Layer 6 of a small transformer language model trained on English Wikipedia (15 layers, counted from 0, width 64).
A neuron's activation on a vector x is GELU(weights . x + bias), where the dot is the dot product.

Input weights of the MLP neurons that the questions are about. A number n stands for n times 0.0014.
n2 (bias -0.011): 48 -54 -160 -48 27 -79 -76 -150 -125 69 -176 250 -48 -193 -92 2 -7 135 158 46 34 71 -55 -75 -70 -11 -142 232 -140 -83 53 -27 44 101 185 -21 105 -206 -222 -270 101 -48 59 -150 210 25 -33 33 -92 -118 -153 -148 -15 -108 -39 -149 -84 93 -91 -7 54 5 -199 -318
n8 (bias -0.062): -82 53 -4 -142 172 -94 -200 -282 139 11 8 -82 172 -158 -143 141 -41 36 164 -261 6 -256 56 -277 -136 31 180 105 -4 -216 15 98 184 30 364 -96 190 183 -182 -2 -43 -311 -36 -80 19 -75 -5 -99 76 241 181 -70 64 133 140 -99 -73 -39 -28 -38 125 -176 -35 -174
n16 (bias -0.137): 32 17 -63 -108 165 -24 87 20 39 -244 -9 -51 -97 102 -18 202 -181 -115 164 -15 200 -6 -106 -73 23 -56 63 -143 -105 -332 89 -84 9 -191 -126 -147 157 124 101 161 32 -100 -406 -3 63 63 174 33 126 135 -74 -21 72 15 9 337 -143 -148 207 -239 -110 75 -62 -153
n17 (bias -0.153): 15 -100 -58 43 37 141 -49 167 77 139 25 -118 -45 -163 -9 -84 -79 -28 89 -283 -134 98 67 -125 88 -109 -180 -181 -234 39 -46 -205 -63 -175 87 40 87 67 -49 -62 164 -41 85 -5 -172 -38 5 -128 40 -176 -80 52 -38 -297 63 -260 97 61 -250 114 51 -146 -275 84
n20 (bias -0.294): 7 16 -215 -250 54 200 141 -201 75 -6 152 3 -116 -231 -138 -144 45 20 195 -164 -151 109 -100 10 -104 -64 -152 -60 -30 -416 224 88 -83 -1 -78 -11 -159 171 -152 -64 207 178 274 149 9 195 32 -59 -73 170 -60 -147 364 -78 -43 -73 -11 -82 42 -251 216 -108 262 -224
n24 (bias -0.094): -123 -11 -30 82 -93 -94 59 -151 -351 -94 337 27 -96 -46 -75 87 -103 27 -175 38 -262 -18 148 18 110 -206 3 -48 -101 -155 317 -35 22 230 41 -184 102 163 8 34 -55 248 94 -60 -35 -30 285 197 5 -97 102 -274 -30 -187 -10 57 -156 -24 19 -113 169 36 13 -47
n25 (bias -0.055): -95 -296 -38 -67 289 -67 -60 -314 -199 4 -77 -84 75 91 89 -66 46 -246 -52 21 -146 261 -129 -110 -57 95 -32 215 22 -132 329 -284 -39 83 -80 36 199 190 226 -15 143 81 -124 -64 -4 -44 -185 -109 161 38 -156 -154 102 60 262 16 -277 -215 175 -47 170 -156 148 53
n26 (bias -0.041): -87 224 227 98 64 44 340 -17 -60 31 106 -46 28 73 -92 -82 72 -83 53 -62 -215 -77 -170 -214 -44 141 -20 -68 -29 -28 -144 -33 -44 -57 13 166 -33 -122 -27 78 315 143 135 -11 145 -128 31 69 41 68 25 71 -57 -299 245 -129 103 -91 47 138 -80 149 -135 -2
n27 (bias -0.204): 36 189 -111 135 69 312 58 -127 -31 12 21 79 213 -5 -55 146 -265 -123 -4 258 211 116 60 -71 111 112 -181 325 -168 -101 165 76 221 89 -93 -18 89 172 309 202 32 -61 58 -73 -10 -134 -94 169 42 -19 -165 -316 -55 80 48 7 -81 -277 163 45 -162 -11 -127 171
n40 (bias -0.163): -252 -18 -24 97 -172 242 -114 -11 2 148 120 127 228 14 -176 11 203 166 135 -142 164 -25 -93 -289 222 -28 97 -271 -39 153 -20 -23 -485 229 -100 348 -3 152 171 -125 82 -6 1 -19 12 101 -70 13 120 -36 -194 -13 32 66 123 33 -68 -39 -47 101 -60 -18 -107 266
n42 (bias -0.063): -116 166 -80 112 -21 -41 45 111 -107 -17 -235 227 135 -253 106 8 -83 -299 364 -192 134 -122 -130 -67 68 63 168 111 186 -113 83 -193 71 -14 -223 170 -27 -202 -19 -10 -189 -132 -81 61 24 -221 -103 192 -15 25 43 42 187 -110 -29 17 -26 -64 10 -127 16 158 165 -83
n51 (bias -0.068): 90 -95 71 288 -26 17 -68 135 -292 196 -55 -115 50 6 -33 -169 289 194 -163 79 37 -43 -13 109 -208 0 -10 -44 169 25 100 -48 192 208 5 177 68 -88 66 -154 10 -33 71 105 306 -96 -117 -80 -220 -19 64 -155 100 -121 -146 -293 -116 -133 -226 172 147 176 -132 -42
n62 (bias -0.138): 320 143 69 299 11 -100 -179 276 33 57 -13 180 -9 -197 -232 -111 102 -112 156 -126 -108 -425 -180 28 -305 -57 126 163 -86 -133 -143 66 -318 238 -36 44 33 -120 -122 82 205 129 139 -59 191 137 8 -319 45 -98 6 -93 -252 -206 153 10 173 156 262 112 -129 -13 -46 52
n66 (bias -0.144): -1 50 -29 -126 122 226 -62 -33 -144 79 184 -55 -24 250 145 -24 97 79 -370 -108 -50 -89 -57 76 -19 -59 -24 35 105 -228 245 147 5 -173 73 155 24 172 -168 95 152 78 -50 139 -111 285 -79 186 -143 -61 90 305 188 223 -106 -10 -32 -91 49 -93 80 77 123 110
n67 (bias -0.081): -68 234 -164 5 2 -154 -62 -45 22 -219 15 -194 -19 -43 289 -22 -84 -288 -220 -352 -157 -101 -48 14 99 -46 -137 15 6 40 -50 -47 -186 32 -77 -65 -59 25 -46 -38 146 -177 158 -167 172 -92 -24 90 104 109 -98 57 -135 -188 -24 -120 49 120 144 -120 106 -35 -218 36
n77 (bias -0.077): -59 -30 -8 -104 -250 -140 254 8 -66 218 127 42 -89 -32 -153 -62 -23 -95 -367 -113 145 94 25 123 63 120 278 64 242 -53 -65 -89 -200 -133 2 91 -146 67 89 64 77 22 159 287 -153 209 -193 25 -116 -147 77 7 -87 -42 140 23 61 50 -12 174 186 74 165 -11
n94 (bias -0.115): 29 -79 -100 71 37 231 -28 -16 -417 -38 78 113 -98 52 97 62 -124 -15 -116 60 -31 -18 0 -5 -237 65 -93 145 61 110 195 96 99 28 -28 -230 -106 -22 82 259 36 -9 -104 -219 -45 16 73 -21 -191 13 37 -42 253 115 314 88 -17 -207 143 123 10 -306 122 177
n115 (bias -0.217): -50 285 -15 -65 -109 48 65 -53 47 -107 42 -152 114 115 -310 40 -9 39 37 43 15 5 39 60 -157 105 143 225 152 -12 -386 207 -204 22 257 -177 -104 -103 -64 137 -36 -147 53 0 48 367 -74 -37 -190 -274 25 70 -63 -36 -158 297 -136 -98 -45 73 150 60 369 -190
n170 (bias -0.042): 113 -6 235 97 -189 -126 -82 136 92 75 -28 -271 -125 -116 76 -108 -16 -84 25 -80 -2 143 104 -169 79 164 -131 98 97 25 -86 -23 95 -82 100 -16 325 34 -237 -177 15 156 125 10 235 117 -35 155 184 -109 -4 38 -164 -166 62 167 3 -82 -240 79 -62 -220 -35 -223
n177 (bias 0.038): -87 91 9 -164 -18 12 -82 -318 174 43 -261 -119 188 -79 -24 -7 -22 -80 55 -229 195 -56 -89 -42 -154 176 49 83 43 -126 -110 70 60 -58 -141 8 200 -129 23 -24 66 -246 -267 -34 198 104 -16 100 76 -109 -167 -226 -9 -137 97 141 0 -153 -109 32 -76 140 -72 -88
n183 (bias -0.110): -212 132 -94 -42 138 114 48 -107 -197 133 171 184 86 -52 -121 79 134 102 290 24 37 -7 -154 99 -233 17 66 -47 -159 -127 257 -26 -112 -153 220 -140 123 168 56 -140 218 165 97 54 -130 -187 195 -180 37 -7 -98 -62 10 154 79 -5 69 87 5 -96 152 -261 -56 455
n188 (bias -0.049): 12 124 -28 -180 -52 -66 -4 113 -41 -340 -8 205 -47 -39 -22 70 206 -154 -231 -53 -110 67 147 197 18 -226 -30 24 -144 -146 -140 -89 60 -116 81 3 52 3 -39 131 -249 -71 -110 391 52 -236 -363 -74 -184 -12 25 -53 64 -213 -335 -111 -126 -39 149 86 104 169 163 286
n193 (bias -0.093): -76 -41 -101 23 150 -80 -110 -247 -64 -57 -133 -16 -26 104 -157 15 -57 15 330 58 -68 205 -275 57 134 -23 210 -2 164 -299 135 205 -192 43 -117 216 126 -60 -16 -13 195 -19 312 137 -61 76 242 239 -56 136 -115 109 -101 -250 -55 179 16 -108 134 -46 -171 104 79 196
n200 (bias -0.091): 34 -53 -79 56 -161 -4 151 110 205 -82 64 -27 91 -16 -15 68 142 -7 80 -69 -115 -31 -150 -209 -177 -10 -93 87 177 6 251 111 -261 206 82 77 -216 -167 6 51 -69 295 179 -15 275 175 -463 38 -248 18 -253 137 9 73 16 -41 57 53 41 71 2 -98 266 40
n207 (bias -0.018): 300 47 -76 0 100 -158 -10 -47 -141 78 98 182 -89 179 60 25 43 97 -157 -48 -156 238 38 18 -388 -82 18 140 157 -354 -184 -67 64 -82 85 3 -82 -157 47 37 -76 8 -141 -51 -126 -27 254 15 -87 104 -48 140 -93 -15 65 -88 141 -40 120 -29 32 170 196 397
n217 (bias -0.134): -34 -153 29 -324 137 -54 190 201 -25 192 -125 -85 247 100 138 165 82 -311 93 -110 -210 9 194 44 138 -30 21 18 -178 -244 271 147 64 -194 -150 23 186 -55 -93 55 -19 113 -50 81 7 -43 -470 160 19 -169 -91 22 9 186 309 204 -121 146 -30 -140 146 -192 101 98
n240 (bias -0.170): -28 -38 -44 105 -146 -85 122 -119 -209 -117 -85 -345 44 -22 105 120 -17 -166 -50 -11 377 -66 2 -59 -20 -107 -16 10 12 329 10 108 -80 -114 316 231 18 -224 -45 163 -125 -40 116 132 -31 84 -51 -211 -469 -95 -257 -32 -98 -48 -68 72 3 -128 170 -27 -37 -66 -63 41
n241 (bias -0.109): -4 23 64 -54 -44 -115 139 9 -84 -42 118 83 -126 -5 183 -19 -236 115 199 232 173 233 200 -332 -145 -24 -200 -106 -15 -10 -76 -91 164 29 279 100 29 147 -116 49 4 329 11 86 7 -46 113 44 -154 -28 -158 -46 27 27 -93 38 -289 -120 173 210 -55 266 231 55
n245 (bias -0.118): -18 -11 -205 44 301 127 -69 238 136 14 -32 2 285 55 -1 -37 -222 -178 144 -177 -56 -91 197 108 14 -29 -100 -217 49 -117 -1 -151 65 -7 48 23 -171 79 -352 -25 338 58 32 88 -17 -47 -315 72 -44 -110 115 7 -138 -16 64 -168 -328 155 158 232 100 59 266 132
n246 (bias -0.153): -5 198 -149 -121 100 -36 -61 171 39 -66 264 207 36 -280 -60 76 165 236 101 25 19 -75 23 -239 -121 -65 43 -45 131 -17 -197 -57 167 38 -191 95 185 -62 10 -32 -50 14 280 -66 -239 66 254 -118 -100 183 70 66 -121 -48 -109 142 9 73 -23 3 377 224 203 158
n249 (bias -0.119): 14 145 -50 -34 90 -110 91 -152 42 -39 192 -195 97 -138 -189 9 162 81 257 -105 -216 -28 -225 -189 58 37 -36 -5 -56 11 193 -38 -63 -314 0 21 -26 87 139 -168 253 -295 -193 90 171 87 149 196 170 104 0 -74 105 4 94 172 208 -123 -129 -18 -165 79 -68 124
n251 (bias -0.099): -312 0 74 216 61 183 126 -159 -110 96 231 163 12 -34 132 29 60 -88 166 -130 -227 266 -81 95 -155 -15 -39 142 -120 -398 -37 -31 -40 176 264 -2 62 203 32 0 78 -22 81 -76 15 159 137 -39 -16 -263 -55 126 -17 425 196 81 -69 103 74 -228 72 149 -55 -271

Each question shows a token from some text and the vector x that enters the MLP there. A number n stands for n times 0.0085.

"ext ": -14 16 251 70 -245 -93 23 -272 93 -72 35 51 -116 -37 70 -53 108 -93 -241 139 -61 -19 -63 248 -157 15 39 -81 20 105 22 -105 14 -68 -22 106 -51 -77 -159 -257 -79 7 -29 -96 -215 -80 -179 116 152 -84 -60 16 91 241 5 65 -53 111 -50 3 -77 140 -131 -123
Which three neurons fire most, strongest first? n251, n77, n170

"act ": 37 -20 315 3 -114 -90 -117 -199 148 -85 125 40 -36 -70 -6 -41 -35 -104 -205 155 -141 -86 -11 220 -246 26 95 -87 -94 17 164 -72 -46 -36 -73 120 -70 -9 -94 -312 -96 24 -41 -114 -62 -27 -199 63 191 -17 29 65 49 232 -73 -17 37 165 -20 10 -65 134 -139 -37
The two highest activations, in order: n251, n66

"cre": 135 -196 389 128 -30 -211 46 -163 212 39 14 45 -174 -37 -46 -5 -8 -35 -120 144 -91 -52 85 -179 -24 101 -206 -98 -68 26 65 84 -16 12 -132 -110 -214 88 21 24 56 180 57 -14 -189 -53 -18 -26 49 100 25 -17 189 89 37 104 295 32 -115 -2 10 -65 -38 10
The most active neuron and its activation: n170, at about 1

"began ": 35 108 -1 -73 -92 -250 -156 -127 74 25 139 134 -41 20 -68 -91 -4 -108 -81 156 -73 -41 59 142 -110 139 27 -27 153 192 104 151 7 -180 -128 -133 -63 -42 5 -139 -257 139 69 -265 -62 -41 -127 74 96 154 -48 -36 -79 25 -205 -75 178 161 20 -234 -87 -68 -58 2
The neuron with the highest activation: n67

"ples ": 89 7 224 -119 -185 -147 -156 -148 92 -71 75 55 -71 5 -45 -76 -7 -121 -232 255 -48 -43 -36 127 -168 7 89 21 111 259 111 -121 10 -71 -21 91 -23 -23 -233 -132 -122 40 -225 -95 -120 37 -142 38 245 -40 16 -39 -5 34 -105 -25 99 184 -20 2 -96 101 -157 -119
The neuron with the highest activation: n170

"port": 33 -25 217 103 -139 -136 -87 -89 262 -1 -13 91 -12 44 30 -290 39 50 -205 48 -236 1 111 -111 34 -158 123 -150 57 310 33 57 173 -8 -76 -76 -148 -267 125 -80 -31 127 -75 -34 -85 -79 -13 -98 -4 96 6 -157 113 -15 92 -23 173 84 7 -21 8 -94 -50 60
The neuron with the highest activation: n51

"resid": 86 -22 191 67 0 45 -36 -95 61 -26 -68 142 -62 47 -46 -132 149 42 -155 146 -203 -33 -72 -132 126 -72 -89 -143 157 71 7 171 28 -159 -175 54 -116 3 -91 110 61 89 -99 -155 -244 182 -83 37 -26 241 22 -213 223 91 -147 -63 198 171 5 130 69 13 -95 -25
The most active neuron and its activation: n66, at about 1.9

"sol": -94 -86 270 99 -96 99 -46 -63 -3 -26 -91 30 -74 -167 -89 -105 -37 11 29 261 -63 -63 6 -80 -40 108 -106 -134 -137 -57 124 185 16 49 -157 -94 -152 25 2 164 144 216 -169 68 -106 -97 0 3 69 239 -17 45 183 165 -245 -36 195 85 -86 -64 191 60 -67 70
The most active neuron and its activation: n20, at about 2

"th ": -152 20 202 32 10 -8 -94 -100 18 20 31 -28 -5 -117 -22 49 34 54 -43 148 -18 59 20 259 -50 88 85 89 -4 84 -86 -93 -23 -122 -56 27 -96 66 -194 -272 -132 139 -133 -185 -242 -108 -269 49 298 1 104 71 54 153 -232 21 126 72 -67 -9 18 68 -198 32
Which three neurons fire most, strongest first? n183, n170, n188

"to ": 90 1 203 -14 -51 -56 -127 -184 265 89 72 -24 53 66 -43 -60 -7 -168 85 77 -36 -88 -3 98 -215 247 -75 -33 90 40 211 23 8 -263 -21 -53 -135 188 -72 -117 -119 38 77 -279 -119 -196 -145 42 20 144 -99 60 -61 200 -154 21 3 -16 -59 -130 -18 -67 -73 -56
The neuron with the highest activation: n8

"construc": 167 -315 17 151 -103 -189 -115 -77 212 90 48 66 -156 25 -132 -42 -4 50 -44 156 -210 -104 68 -9 35 -128 -251 38 -73 89 74 143 86 -23 -199 70 -227 51 -50 -116 57 93 -44 2 -206 66 -77 21 -32 79 75 -48 -8 192 -77 104 139 242 25 -30 16 -13 -96 98
The two highest activations, in order: n200, n62

", ": 96 114 243 -87 69 -123 -226 -83 31 -27 61 -41 -36 189 -114 -36 -130 -72 16 267 -28 0 -77 17 -1 47 -29 -108 -44 148 -43 -54 62 -203 -35 -53 -75 114 -119 -347 -279 165 -92 -143 -166 10 -76 121 18 134 -2 -30 -13 122 -81 -27 -63 106 -8 -201 -28 140 -44 -114
The neuron with the highest activation: n241

"aged ": 87 44 97 -44 -122 -15 -154 -73 175 -67 266 62 28 59 -99 18 51 -95 -73 84 -143 -34 1 89 -113 189 259 121 95 200 -48 -33 -5 -162 -65 -100 -148 -26 -115 -202 -149 -105 -136 -230 -65 -21 -103 43 89 42 48 -66 -103 209 -84 120 117 59 -162 -123 -45 26 -69 -253
The most active neuron and its activation: n115, at about 2.3

"ver": 67 -148 101 141 -8 -44 -27 43 167 -58 110 141 -121 -77 175 -2 139 24 -52 -62 -103 -79 60 -68 106 224 -144 -60 10 68 -155 152 60 -171 -17 -94 -39 -99 89 -92 51 -16 -195 -107 -337 -176 15 10 161 211 65 -72 79 -54 -198 40 134 123 -105 -91 97 226 -61 -91
The neuron with the highest activation: n246

"ine ": 71 89 168 -126 -231 -53 -198 -259 132 -113 130 -19 -71 14 41 -130 126 -185 -86 97 5 -22 -36 62 -59 191 103 -73 12 70 38 -43 -1 -44 192 49 -118 21 -109 -166 -151 -64 -123 -166 -187 -112 -196 76 209 -16 86 -17 -92 185 -65 -43 81 108 -145 -111 -107 113 -146 -69
The neuron with the highest activation: n8

"of ": 31 -28 161 34 54 -106 -194 -197 53 48 228 26 -64 94 -46 -127 54 -92 57 128 95 36 -31 -16 -168 168 32 -77 121 179 180 173 37 -95 -17 60 -116 175 35 -27 -95 45 -16 -161 -210 -179 -70 128 128 82 -107 -52 -110 206 -243 45 22 -29 -202 -156 -137 65 -33 -156
The neuron with the highest activation: n249

"tis": -168 -66 114 53 -48 89 -75 -120 218 59 40 226 -47 2 132 7 264 -55 26 -55 -169 -149 7 -197 306 2 16 -137 122 204 -25 17 110 5 9 56 -100 -57 -7 -13 57 -20 -214 76 -217 12 -34 -94 278 121 23 -16 95 122 -56 25 131 139 -45 -128 109 71 -92 -75
The neuron with the highest activation: n40

"ent": -49 -92 66 169 -117 -132 38 -250 225 -203 -106 145 -73 -75 -33 -41 176 -172 -113 -33 -194 155 98 36 83 47 25 -37 116 -67 -18 -7 182 28 105 42 2 -17 -27 148 21 176 -6 -53 -99 -118 -241 42 -85 32 -147 -6 -54 49 -135 -104 291 213 114 11 -170 91 -11 25
The most active neuron and its activation: n188, at about 3.6

"the ": -53 29 259 24 -29 -79 -153 -216 46 54 -121 -84 66 83 -105 -207 124 -95 48 93 56 -3 -82 111 -244 -66 -23 -99 -26 151 191 -35 -59 -158 -50 19 -80 79 -87 -116 -267 36 -40 -84 -174 -164 40 6 117 10 214 30 -16 327 -141 -53 136 -8 -81 -101 81 119 -31 -4
The two highest activations, in order: n183, n8

"present": 93 -65 243 19 -144 -143 31 -82 200 23 15 -14 -72 71 -54 -222 -66 85 -157 161 -189 -122 -62 57 84 -32 -14 -152 -7 0 -17 86 0 -86 -239 -133 -269 -33 149 74 152 157 -9 -188 -229 147 -31 -134 -47 51 -47 -66 72 208 -127 15 143 60 75 -174 4 -64 -37 12
The two highest activations, in order: n20, n77

"ti": -137 -115 213 60 -25 -141 -79 -171 274 -96 8 83 128 18 -60 -17 137 115 -68 17 -194 -63 56 -109 113 -1 -12 -188 -19 251 25 -9 16 5 7 255 -197 46 -52 74 182 59 -195 4 -246 10 54 -124 166 -4 -99 171 127 5 -72 -156 17 160 -125 20 -2 73 -36 55
The two highest activations, in order: n40, n17

"ad": 46 -114 280 23 -55 36 -122 28 98 -124 -85 -46 31 -34 159 -64 -57 -110 -140 -148 -129 -33 25 60 185 146 11 -42 -60 -8 -64 -111 181 -124 36 -256 -11 -6 8 -86 39 108 -122 -118 -258 -87 17 -179 59 149 181 -117 -98 33 -106 -14 361 138 -56 -1 -39 -170 51 -1
The most active neuron and its activation: n17, at about 2

"such ": -3 80 264 107 -189 -211 -216 -133 161 -28 13 201 -136 157 -194 -180 -106 14 -136 14 11 -39 -240 81 -4 107 39 -89 7 -3 77 35 -89 -120 -55 -8 -153 61 65 -277 -160 -12 8 -85 -152 -22 -97 -12 60 165 -37 -76 131 147 44 5 157 54 95 -140 48 -103 -7 -41
The most active neuron and its activation: n77, at about 0.96

"ac": 166 -156 185 37 -41 144 -360 -238 164 -209 12 106 -36 -78 -45 50 14 -58 106 -141 -252 -79 48 57 -24 -97 -62 -210 99 0 -79 -69 49 -26 20 137 -64 112 -29 72 107 68 -108 14 -206 -85 -20 -68 75 -13 -66 -34 -106 120 -57 -176 112 210 79 138 -22 -35 -124 96
The neuron with the highest activation: n17

".": -46 -139 169 61 38 -104 -226 -158 118 -243 -245 79 173 -156 192 17 140 -128 13 147 -117 -214 55 19 -89 -101 45 144 56 105 -83 -61 210 47 42 -31 22 -89 165 -124 -219 61 8 -133 -112 -2 -18 -17 10 40 -107 75 -46 165 -132 -35 -81 97 -134 72 -48 91 -162 -32
The two highest activations, in order: n8, n2

"Ar": 118 -220 213 92 58 154 59 -306 -19 -24 -274 89 59 120 -109 -32 -25 75 4 72 148 83 -120 29 9 2 67 -49 -61 -51 -8 121 23 -98 -171 34 -118 44 -188 53 95 173 -94 56 -231 -108 0 38 146 93 68 -19 157 39 -324 101 127 163 1 -50 77 -85 -12 -26
The most active neuron and its activation: n193, at about 2

"The ": -66 57 231 33 -22 -153 -104 -176 112 -49 -102 94 9 -11 -137 -137 44 -157 43 119 114 16 -77 180 -151 -114 -22 -36 -74 41 60 -57 0 -167 -65 14 -79 100 -50 -155 -341 137 -5 -171 -126 -227 -68 -16 125 -47 270 78 84 231 -108 2 132 35 19 -94 68 162 18 -9
Which three neurons fire most, strongest first? n42, n188, n183

"In": 177 -30 134 17 -50 -49 -68 -216 99 -110 -191 -78 47 57 -103 -147 -105 46 -88 179 19 -16 41 -8 113 164 -104 -118 -238 -47 -58 76 -83 -20 -288 -63 -58 204 93 -23 -53 143 -25 -125 -215 -178 84 21 116 60 104 -49 15 153 -22 168 284 65 112 -70 -87 112 92 43
The two highest activations, in order: n27, n16

"as": 34 -125 146 92 40 -107 -207 -94 140 -262 49 60 -52 -11 331 7 13 95 -22 4 -107 -8 -75 83 67 241 73 -134 -143 310 51 -43 87 -44 -40 41 -81 13 24 -34 212 -43 78 -36 -126 16 -97 -175 136 -21 161 -56 -62 110 14 245 -39 111 -126 -69 39 -67 153 -83
The neuron with the highest activation: n25

"with ": 177 77 182 62 -63 -66 -167 -137 175 -50 18 80 -32 84 -166 -136 41 -111 92 142 4 -12 -90 74 -207 77 -12 -125 11 166 92 3 -42 -94 -68 149 -127 179 24 -185 -278 29 -105 -277 -153 -123 -118 9 88 138 91 8 57 253 -121 -103 58 -29 21 -100 11 10 52 -145
The neuron with the highest activation: n8

"ing ": -22 103 185 53 -106 -104 48 -266 154 -100 66 4 -9 -46 -39 -94 93 -176 -269 27 -99 21 -109 100 -132 96 117 -116 133 119 -17 -53 -21 -134 59 155 -68 -137 -63 -229 -127 -29 -11 -103 -245 -81 -194 66 168 151 -4 -12 -120 201 27 -93 74 -1 -117 -94 21 54 -161 -151
Which three neurons fire most, strongest first? n77, n67, n26

"c": 34 -182 215 147 28 134 -75 -90 177 1 -141 122 -141 -119 -171 -30 -48 80 38 121 -212 41 53 15 -21 113 -212 99 -63 86 -10 138 43 -155 -24 66 -33 221 -140 50 -43 87 16 -94 -114 -178 78 262 121 57 -34 -140 30 231 -230 79 0 22 134 -126 82 63 -71 78
Which three neurons fire most, strongest first? n27, n241, n251

"alth": -77 -150 187 37 51 -22 73 -14 -20 63 -86 -42 16 -131 46 -158 88 -170 -150 184 -79 15 120 265 155 -104 60 3 -20 200 -189 69 73 9 -169 -50 -114 -181 132 -223 78 205 -153 -2 -153 -162 -73 -13 -15 112 -12 45 -107 149 16 119 168 196 -139 59 -30 -141 -32 -26
The neuron with the highest activation: n217

"in ": 96 40 167 -53 -44 -54 -246 -7 116 -169 41 -45 -21 -72 22 18 151 -292 -92 26 137 -173 -27 92 -249 112 89 -17 130 98 -19 -9 -47 -112 -63 191 -72 -46 -1 -129 -113 -17 -64 -36 -186 -182 -176 95 159 61 69 51 -51 180 -163 -39 110 122 -233 -15 39 86 -35 -212
The most active neuron and its activation: n42, at about 2.2

"E": 85 -136 84 11 74 -83 -160 -254 20 -127 -250 164 -27 -108 -129 -19 33 175 75 85 -59 -154 174 10 103 72 -110 -29 -94 -19 -103 -142 -17 -32 -15 114 -178 130 38 -10 -167 119 -98 -165 -106 -46 47 19 179 -81 82 87 105 180 -164 35 99 259 -53 197 19 197 -45 1
The neuron with the highest activation: n2

"en ": -76 71 192 -110 -28 -114 -99 -184 95 -104 -25 -36 -55 29 66 -47 230 -107 -220 4 -176 23 10 96 -172 58 64 28 139 49 18 -116 13 -107 21 75 -84 -67 -102 -164 -138 45 -124 -234 -230 -94 -135 142 290 7 -20 69 -73 68 -30 -102 85 161 -97 -40 77 79 -199 -213
The neuron with the highest activation: n67

"le": -85 -54 153 107 -41 -5 -94 12 220 -204 -28 315 -51 26 145 21 134 25 -223 76 -118 56 53 -26 139 104 -35 -48 137 130 66 -202 59 133 121 65 -240 99 77 -155 64 141 6 -173 -152 -55 56 108 174 109 61 191 -3 -4 33 70 107 130 -159 20 -20 170 -37 35
The neuron with the highest activation: n40

"ind": 19 -2 123 277 -62 -18 -9 -36 106 -84 -214 -89 194 8 58 69 125 -148 32 193 -69 44 55 164 136 93 173 20 0 7 -121 -22 23 -171 -135 -2 14 -98 -31 85 155 207 -250 -181 -53 -156 1 61 -60 -38 -8 -1 -13 241 -66 -141 244 157 38 162 17 -24 147 -66
The neuron with the highest activation: n217

"g": -31 -183 138 157 111 8 -1 -122 73 -58 -136 74 -111 60 -130 -50 25 196 -106 238 -178 103 51 97 -99 237 -60 -52 -9 207 -49 -7 67 -159 -22 22 -113 211 -26 272 -47 23 -124 -181 -55 -75 125 45 123 123 -31 -110 116 106 -177 -125 70 -36 99 -170 85 21 -138 -81
The two highest activations, in order: n94, n25

"in": 99 27 60 -114 -74 -87 -275 -117 10 -236 -167 -84 -27 -70 104 -195 115 -166 -189 85 -133 -46 165 -155 5 -10 -28 -180 115 1 -119 -29 41 164 -67 26 -129 -72 181 61 71 144 -52 76 -172 -110 39 15 162 117 -31 -186 -79 153 95 -66 234 107 -87 82 -8 144 -62 24
The two highest activations, in order: n67, n207